Layer 5 of a small transformer language model trained on English Wikipedia (8 layers, counted from 0, width 64).
In attention head 2, each number of a token's query is one row of weights dot the token's vector x. The head spreads its attention over the tokens so far by the softmax of query dot key.

Query weights of the head. A number n stands for (n - 500) times 0.0016.
q0: 544 395 541 424 512 546 338 565 528 486 502 502 442 459 449 364 448 452 538 460 468 501 565 427 494 455 572 545 565 465 504 512 502 490 516 409 534 591 398 496 457 546 562 639 347 449 485 434 495 504 543 410 499 442 378 612 523 562 586 462 477 528 588 459
q1: 605 499 491 540 472 580 449 365 545 440 573 545 503 424 530 388 474 517 594 496 465 571 532 518 466 462 502 548 575 517 514 526 409 520 476 390 445 587 445 497 454 567 510 613 352 483 460 506 475 455 487 468 479 396 471 496 631 557 504 450 495 511 505 488
q2: 362 421 609 637 543 488 491 478 457 528 465 540 432 483 548 419 345 405 532 466 485 516 467 516 444 419 416 470 348 596 551 440 475 495 563 521 530 632 622 538 572 363 538 534 609 579 535 467 652 518 533 538 449 548 594 387 590 523 538 484 557 563 496 534
q3: 495 506 545 580 451 564 613 409 439 578 471 481 508 521 464 568 453 525 550 529 451 543 561 577 509 380 434 437 515 447 534 529 519 461 451 472 549 428 456 415 556 516 411 387 503 530 511 662 576 486 531 566 490 506 415 536 427 524 636 515 520 560 382 543
q4: 357 507 646 477 535 499 443 622 449 523 378 480 434 528 571 506 416 356 516 478 546 560 439 502 514 451 400 486 387 558 571 504 482 534 543 593 563 581 600 576 553 308 567 533 610 470 606 512 554 493 538 502 439 533 565 510 426 461 506 517 565 535 358 489
q5: 344 425 527 655 469 491 606 446 537 398 400 410 447 561 664 597 382 466 525 424 571 554 486 484 426 456 380 494 437 590 641 470 576 634 487 438 452 528 620 585 385 314 421 469 519 379 584 470 534 375 520 433 410 471 420 417 369 310 479 545 492 593 348 437
q6: 615 418 508 413 391 557 359 680 516 609 440 604 578 426 468 574 557 454 624 484 495 537 431 511 492 544 503 437 488 456 506 651 628 420 458 420 348 462 499 530 320 683 522 629 526 556 416 651 534 470 466 555 426 465 470 582 489 603 464 472 505 467 585 624
q7: 424 526 412 565 511 452 477 423 478 407 458 416 316 429 539 403 482 496 505 439 477 520 523 569 475 436 618 428 528 510 512 403 639 548 553 464 562 493 555 462 374 499 545 483 480 448 519 407 594 509 459 517 595 567 540 388 553 484 509 657 496 526 403 370
q8: 667 440 528 420 416 497 305 363 326 684 512 585 517 407 336 209 670 620 663 642 503 608 484 594 464 340 650 624 529 355 407 611 406 234 599 678 523 492 418 266 276 531 506 559 505 548 566 524 383 511 425 308 637 590 454 470 624 603 429 591 401 502 492 471
q9: 425 565 422 510 523 475 434 409 609 442 469 621 453 538 408 739 452 514 573 526 453 550 424 621 491 587 435 593 362 414 681 372 452 460 323 444 476 601 510 580 458 670 506 391 284 437 458 455 511 361 735 637 438 397 524 569 551 436 589 348 630 389 563 439
q10: 439 537 676 297 463 315 414 499 501 594 300 437 479 533 460 319 705 654 622 586 558 508 469 455 515 454 484 498 486 407 602 531 449 378 616 546 579 546 538 398 434 469 398 607 446 543 715 536 354 456 391 363 451 624 429 343 460 416 494 531 478 674 418 401
q11: 637 353 678 691 459 489 422 526 637 438 506 626 471 341 478 576 580 642 613 506 690 727 556 667 384 543 683 357 385 376 542 644 548 550 370 484 384 531 644 483 373 462 407 479 595 401 631 649 615 386 494 451 404 419 277 489 199 404 29 398 608 535 365 653
q12: 551 425 426 441 348 573 300 488 636 428 607 468 502 401 563 584 555 442 487 437 539 459 588 471 570 646 555 410 637 496 488 525 505 656 484 471 445 419 646 490 393 567 549 585 546 316 557 444 530 439 383 360 612 490 465 369 431 487 376 581 442 535 317 387
q13: 411 550 479 408 360 432 520 654 302 621 601 410 444 323 476 410 699 471 556 686 495 406 527 631 558 510 540 436 470 341 442 555 509 541 637 441 501 550 457 316 535 453 452 581 583 560 474 314 386 464 469 451 458 498 582 512 539 428 533 639 338 391 598 477
q14: 392 591 466 660 507 375 570 520 393 395 414 406 344 526 442 402 441 633 592 480 519 475 445 403 445 340 450 526 478 484 544 525 530 515 520 365 681 592 540 484 425 466 561 528 417 620 548 574 566 558 644 513 513 677 511 478 564 375 637 487 522 465 428 420
q15: 325 645 350 469 479 515 641 375 620 533 598 635 364 445 486 769 485 339 647 590 482 308 640 504 726 531 282 363 661 509 569 347 506 635 317 385 394 522 510 580 662 445 576 424 419 447 533 513 443 315 627 619 498 439 528 521 425 432 631 590 410 658 470 335
q16: 338 342 521 538 524 560 586 538 548 567 413 520 450 537 387 439 321 498 526 598 502 530 500 436 364 453 439 490 459 493 435 404 385 449 424 477 407 534 477 503 540 388 542 392 529 589 542 517 402 454 551 557 471 498 412 465 604 559 552 547 591 585 471 465
q17: 347 425 546 628 534 505 456 466 485 527 429 503 527 558 429 378 405 419 527 467 472 569 509 550 429 394 462 539 387 548 537 411 441 467 511 517 456 533 570 542 480 355 597 458 560 551 513 560 617 557 609 562 426 510 512 487 513 547 551 495 445 620 487 467
q18: 413 464 615 519 558 421 657 573 453 526 461 452 383 567 544 545 542 447 436 499 617 492 455 559 558 434 397 465 471 628 465 497 689 532 583 613 651 569 548 434 549 441 473 436 648 558 533 529 543 564 517 512 476 595 567 409 455 443 557 539 455 530 492 478
q19: 421 501 534 473 451 514 526 537 498 621 584 501 626 557 579 534 476 526 430 469 472 600 426 533 520 557 628 485 422 377 598 498 479 368 562 614 303 466 552 501 482 596 534 514 438 462 351 469 441 472 496 530 534 454 566 462 401 643 517 413 669 543 518 560
q20: 586 603 414 419 525 455 553 576 529 516 465 443 463 510 503 569 552 536 518 511 561 505 571 429 539 570 583 425 518 493 464 488 405 430 467 512 450 447 434 527 526 612 534 470 411 468 522 516 374 483 514 457 505 487 499 565 536 493 438 453 490 500 541 435
q21: 603 521 423 516 554 443 472 312 465 512 551 559 497 556 353 420 660 626 393 557 569 503 506 487 467 477 589 597 594 355 424 473 487 518 525 587 495 483 378 441 559 540 517 524 511 569 463 421 439 511 436 416 506 630 462 629 566 498 540 462 463 455 501 429
q22: 338 413 580 585 542 514 476 500 387 546 552 454 472 463 499 405 388 377 463 413 417 552 476 533 532 492 439 519 350 624 526 458 474 484 532 440 548 419 513 546 550 362 427 680 648 620 386 420 470 472 496 417 598 546 571 318 426 477 630 270 595 465 395 529
q23: 383 435 590 604 611 467 574 561 535 378 428 443 418 483 517 594 339 428 510 390 462 447 441 429 563 443 344 505 512 692 552 448 352 625 464 424 567 591 515 538 403 329 496 513 554 623 668 401 590 492 397 658 415 508 429 404 472 310 680 597 431 665 449 475
q24: 511 385 507 458 383 473 383 594 580 372 604 348 579 486 554 701 444 550 627 465 454 402 381 383 542 622 562 406 570 542 581 499 396 496 498 563 352 517 505 527 445 529 507 538 408 685 403 566 668 488 427 514 444 352 612 431 643 611 551 466 384 596 580 511
q25: 556 524 797 459 513 411 494 485 438 543 532 569 500 608 417 394 545 537 666 536 580 529 509 587 463 273 354 380 589 502 469 615 470 497 516 516 618 547 476 342 418 360 430 533 663 658 545 580 500 578 313 426 458 752 377 385 442 406 319 698 338 550 447 562
q26: 648 389 467 551 699 501 418 314 493 347 602 362 339 565 584 577 499 619 528 566 515 426 416 381 626 450 367 713 502 408 549 595 431 484 420 437 549 568 430 421 483 510 547 674 369 569 405 460 603 437 154 515 521 554 412 411 527 451 530 586 517 565 361 499
q27: 609 412 511 522 342 503 402 465 503 577 545 467 424 684 498 644 445 481 428 732 643 724 608 608 332 473 527 449 501 514 427 566 478 411 589 667 430 407 396 416 536 438 491 338 517 527 548 540 618 398 753 419 443 265 437 426 604 668 488 378 476 528 575 673
q28: 454 668 646 613 458 490 601 690 371 615 247 775 553 467 579 493 393 406 576 700 448 474 402 665 501 354 487 486 379 461 505 618 422 415 514 511 516 452 425 581 479 448 500 380 653 470 573 594 513 530 675 572 481 416 554 573 423 688 460 407 517 463 590 597
q29: 426 630 542 556 492 630 540 372 375 541 458 596 573 476 490 649 571 346 490 502 478 450 512 605 448 599 660 602 517 570 440 331 418 577 400 461 336 520 544 411 392 498 465 436 549 263 480 513 507 396 690 439 571 371 551 511 442 472 516 374 539 568 522 558
q30: 554 338 645 654 609 427 438 646 583 654 529 576 403 661 542 442 402 460 565 430 681 638 513 427 472 410 513 607 411 376 284 612 275 426 500 561 669 393 588 430 523 465 508 473 644 715 274 660 739 377 385 426 480 312 511 300 570 529 674 379 475 581 403 539
q31: 432 578 274 334 414 382 382 562 860 369 422 535 418 487 443 535 551 433 486 405 612 523 590 450 612 574 475 287 569 442 405 351 638 581 540 545 403 494 558 660 575 659 607 510 375 374 377 540 504 481 477 478 499 581 489 518 620 554 604 513 486 327 426 306

Each question shows a short text with each token's key, already scaled and adjusted for position as the last token sees it. A number n stands for (n - 500) times 0.0022.

Then comes the last token's vector x. A number n stands for (n - 500) times 0.011.

0 "al": 489 461 442 424 497 445 440 392 544 485 417 557 555 426 528 510 595 584 571 477 583 560 507 375 462 382 497 353 312 533 476 655
1 " ": 275 398 504 456 484 495 555 262 617 532 531 455 428 449 446 503 491 439 583 566 631 613 500 384 412 433 433 334 484 468 541 570
2 "re": 338 351 256 470 538 544 691 99 668 443 562 654 434 413 521 506 486 396 493 676 694 694 215 318 314 271 245 418 498 533 463 489
3 "c": 594 546 312 513 379 532 500 247 611 397 395 452 513 511 315 468 383 391 411 625 657 565 430 416 274 363 436 459 346 482 545 568
4 "or": 668 481 486 471 408 450 394 420 558 574 439 405 556 467 600 553 462 413 533 561 556 479 442 370 389 381 433 505 374 438 529 625
5 "d": 596 536 517 501 490 505 480 330 616 510 570 565 409 615 591 516 467 460 501 563 542 510 537 343 427 378 550 207 555 398 427 538
6 "ing": 604 583 461 398 518 551 528 352 638 491 444 512 452 493 537 489 505 464 438 566 595 536 440 340 358 270 557 340 489 499 518 600
x: 626 541 506 463 508 606 503 485 480 578 572 540 507 639 566 460 635 556 545 546 495 554 471 614 484 585 424 559 555 497 473 601 644 354 573 500 533 552 468 429 438 558 550 364 418 553 425 468 396 514 644 348 667 557 448 410 643 709 508 439 448 504 483 582
Which two tokens does the last token look at most, in order? 2 "re", 3 "c"

0 " ": 383 406 530 454 609 481 565 189 720 485 618 494 419 477 389 545 632 520 612 585 639 673 393 363 335 472 410 315 609 505 600 550
1 "G": 438 424 377 495 588 451 530 213 802 357 684 521 472 534 457 478 481 494 661 472 748 703 284 339 379 406 443 492 440 413 572 519
2 "u": 374 451 398 439 596 457 593 281 640 437 407 509 543 501 445 594 349 436 574 470 629 785 329 421 214 483 496 481 236 418 455 600
3 "j": 576 477 312 579 461 459 350 339 567 371 522 563 695 461 427 523 480 478 473 484 537 500 343 506 526 427 575 501 268 452 534 578
4 "ar": 515 383 326 451 512 443 479 331 580 371 380 446 643 414 502 688 401 320 525 531 731 637 457 365 301 428 490 445 325 289 512 474
5 "at": 536 470 484 412 513 530 508 342 453 405 454 467 607 368 412 603 513 418 513 421 607 450 461 395 468 368 524 404 369 460 587 415
6 " f": 402 680 355 414 425 462 584 223 684 472 445 509 497 446 462 567 623 397 373 561 681 667 419 340 385 233 370 610 429 511 662 545
x: 477 513 513 483 492 436 519 382 492 534 378 663 387 506 588 445 505 390 440 448 478 498 560 575 436 560 513 518 476 481 397 612 470 330 481 535 511 535 523 454 454 444 414 627 490 446 612 616 365 476 427 269 635 645 591 549 399 596 410 593 493 464 542 505
Which token does the last token look at most, and with what share of its attention? 1 "G", with about 60%

0 "ar": 436 451 454 459 526 405 442 465 552 467 399 470 608 525 530 665 551 580 595 556 638 531 493 324 339 407 546 485 366 348 535 422
1 "e": 520 367 428 463 566 538 537 396 593 465 533 471 502 514 566 622 543 522 514 532 587 581 506 271 333 322 561 381 471 495 549 460
2 " the": 433 339 474 408 629 380 555 118 768 457 395 406 547 425 498 575 514 498 578 612 760 682 484 277 151 307 385 522 606 426 632 403
3 "i": 511 457 290 349 618 442 568 94 728 357 479 618 633 651 390 619 466 372 514 606 662 684 401 340 157 372 422 381 432 493 519 505
4 "r": 544 534 474 390 512 472 576 346 559 449 435 522 588 512 472 445 402 471 480 581 624 555 520 384 313 423 454 425 534 368 497 550
5 " s": 560 630 255 518 401 441 580 119 740 383 554 500 445 468 421 539 528 295 293 584 789 713 324 263 344 245 415 494 544 441 548 472
6 "ou": 569 640 370 320 438 449 453 106 686 339 462 607 445 544 414 367 642 499 409 614 745 708 273 297 278 315 469 372 475 433 592 392
x: 544 613 531 523 482 520 575 538 483 590 614 489 463 400 449 488 438 465 457 514 496 629 437 539 616 388 469 504 504 514 591 321 539 467 682 591 506 575 521 499 609 484 466 377 584 490 517 524 452 466 389 193 614 457 501 572 546 516 607 591 646 524 546 468
To which token does the last token give the most attention? 2 " the"

0 "m": 372 482 515 432 548 403 568 306 613 425 363 427 592 491 449 517 570 524 533 532 521 538 593 329 414 455 457 414 417 505 514 466
1 " ": 303 403 494 435 548 459 555 224 669 492 530 475 438 478 398 518 459 457 616 575 629 638 478 371 352 443 467 361 534 425 636 536
2 "V": 444 426 306 458 585 403 600 212 753 341 564 532 431 500 556 384 419 440 614 454 715 724 271 364 407 419 444 524 329 434 537 489
3 "il": 415 405 347 452 562 533 578 283 554 428 354 593 518 470 448 491 351 364 468 573 633 635 355 339 280 350 430 546 372 454 420 717
4 "l": 557 465 489 481 548 525 531 410 478 548 649 427 628 480 505 644 522 522 538 514 609 479 390 361 310 312 528 550 402 447 452 667
5 "a": 432 543 482 508 513 463 519 623 594 465 462 562 443 483 449 572 509 472 439 587 499 524 510 367 484 357 641 455 493 414 402 504
6 "g": 429 459 532 527 565 512 437 384 540 436 484 543 551 422 381 752 541 633 536 468 499 513 576 410 426 527 563 225 415 414 551 572
x: 533 555 463 677 425 707 387 566 449 569 715 625 634 591 414 449 531 517 463 559 491 567 429 524 594 538 367 475 409 492 365 544 440 460 438 516 469 388 552 598 527 496 479 609 472 559 286 529 494 507 448 404 480 486 569 505 447 572 521 437 577 445 522 345
Which token does the last token look at most, and with what share of its attention? 0 "m", with about 50%

0 "\n": 482 415 530 342 706 369 623 80 699 367 427 602 407 582 500 534 541 568 648 626 530 832 541 264 111 447 499 464 458 391 655 324
1 "R": 343 412 392 517 578 440 488 253 752 324 613 630 429 553 501 456 465 481 664 458 714 776 308 309 233 446 397 512 468 377 549 466
2 "a": 428 384 336 532 495 476 587 395 616 495 653 625 573 353 482 607 473 481 565 562 647 513 349 366 445 362 547 447 413 490 407 554
3 "p": 495 488 311 641 521 493 499 126 639 365 477 386 484 470 573 659 491 287 456 612 612 654 390 466 374 355 425 365 389 415 490 583
4 "p": 605 558 367 568 475 503 443 212 582 419 476 493 609 547 583 579 503 348 424 578 558 516 377 427 370 395 517 363 277 376 586 538
5 "er": 642 556 409 419 481 484 491 247 598 388 361 600 571 305 442 477 396 388 434 586 635 548 464 329 397 441 612 289 347 340 551 412
6 "s": 493 532 560 509 452 487 466 470 619 453 371 437 525 452 486 597 545 484 470 529 537 493 622 360 448 449 558 299 450 527 442 498
x: 624 354 494 490 478 470 446 342 453 564 448 621 601 542 450 450 489 536 524 524 499 465 347 529 453 547 562 542 580 414 351 474 458 336 429 471 378 415 475 450 517 668 485 505 645 494 557 455 529 408 553 412 438 587 546 497 577 699 539 381 507 345 592 453
Which token does the last token look at most, and with what share of its attention? 0 "\n", with about 70%

0 ",": 636 509 600 347 703 581 675 339 695 449 427 415 422 497 329 473 518 717 608 717 603 643 381 374 374 283 459 537 671 463 626 504
1 " D": 476 355 351 541 576 407 531 249 749 438 586 445 305 533 522 445 551 547 685 514 741 793 315 348 333 351 453 455 496 397 580 511
2 "'": 486 302 358 515 627 418 628 313 735 489 592 385 423 406 499 606 578 551 603 610 730 695 340 279 197 369 466 345 436 455 637 434
3 "A": 475 404 276 445 521 471 508 166 820 402 501 434 454 427 469 546 308 359 524 501 794 698 256 287 295 421 434 421 529 390 603 367
4 "n": 481 436 282 383 490 471 553 267 551 382 434 464 580 434 340 533 394 308 537 620 753 773 376 315 118 368 578 484 180 336 584 477
5 "g": 516 432 455 437 630 478 601 439 631 453 527 592 460 472 406 576 449 425 533 519 600 555 407 389 329 404 629 356 398 430 534 501
6 "el": 608 628 413 385 584 523 536 98 490 368 381 607 602 404 475 426 663 388 480 372 603 543 314 371 295 442 498 409 371 366 556 551
x: 572 488 469 553 597 631 528 414 524 618 596 397 341 491 602 593 493 485 498 599 591 613 472 506 534 592 521 517 441 344 513 396 472 376 520 630 513 348 381 376 429 577 516 574 513 375 362 577 414 428 527 531 696 325 521 403 501 502 489 393 503 524 429 467
Which token does the last token look at most, and with what share of its attention? 4 "n", with about 80%

0 "2": 565 442 447 497 637 622 480 414 606 470 515 378 470 599 537 534 552 603 550 619 598 576 375 382 297 344 475 416 560 442 476 501
1 ",": 543 384 546 339 697 592 713 343 716 454 434 404 408 496 348 501 621 691 621 711 636 637 354 369 318 267 434 516 700 462 583 534
2 " ": 411 423 452 408 563 493 602 257 661 528 542 447 438 485 412 530 319 420 582 547 615 655 445 370 342 423 443 376 530 494 589 507
3 "it": 521 446 444 423 579 520 636 142 743 408 428 630 571 467 468 564 389 441 476 518 646 603 378 400 354 476 350 462 595 600 453 508
4 " s": 537 485 240 533 453 438 568 157 735 408 580 540 442 428 427 553 474 274 394 588 776 712 311 276 348 265 374 517 591 495 535 490
5 "h": 429 535 382 363 526 456 481 316 691 389 461 563 450 366 370 517 580 545 446 669 690 669 490 289 254 269 508 526 470 562 702 436
6 "o": 577 612 389 461 502 474 551 303 675 301 484 732 661 565 427 378 486 435 338 577 635 637 357 353 300 414 510 408 518 399 483 411
x: 588 452 609 414 380 531 486 404 517 610 534 409 521 387 566 494 558 412 492 362 514 519 561 532 591 477 537 529 604 461 472 296 466 318 453 414 520 321 424 532 578 354 490 579 313 319 445 574 406 525 462 396 562 471 413 470 595 481 537 556 364 430 556 528
Which token does the last token look at most, and with what share of its attention? 4 " s", with about 70%

0 " p": 456 397 381 500 629 473 527 209 716 439 510 605 422 505 513 482 519 610 635 611 732 734 328 287 281 257 435 522 445 488 658 364
1 "ar": 415 214 280 505 563 461 520 225 708 379 355 496 574 541 556 515 521 578 684 633 701 782 291 317 243 332 446 443 380 367 516 423
2 "t": 472 365 389 568 576 556 616 201 649 384 516 357 522 402 593 629 542 430 479 682 666 618 452 341 233 226 557 287 444 417 382 530
3 " of": 367 306 406 309 536 545 546 154 604 389 392 567 557 457 433 379 383 379 633 583 715 608 413 292 308 297 385 485 553 487 628 632
4 " the": 534 428 457 378 554 368 565 133 727 459 374 333 543 380 521 592 389 352 577 554 758 658 536 305 208 356 324 527 557 458 577 483
5 " ": 639 628 346 445 470 454 587 185 649 477 505 442 473 494 378 497 674 434 491 505 648 666 467 374 379 408 478 367 438 430 527 547
6 "r": 396 519 484 537 436 449 477 465 565 503 591 549 422 409 522 480 552 571 461 562 638 552 401 386 462 360 494 509 554 476 494 598
x: 516 509 482 409 505 358 455 547 534 612 746 427 500 546 425 416 572 449 444 520 525 415 443 319 623 609 496 505 422 484 511 538 514 315 563 490 513 501 333 510 445 472 393 551 736 413 582 514 526 569 421 343 409 508 540 543 463 555 450 569 532 625 469 476
Which token does the last token look at most, and with what share of its attention? 1 "ar", with about 40%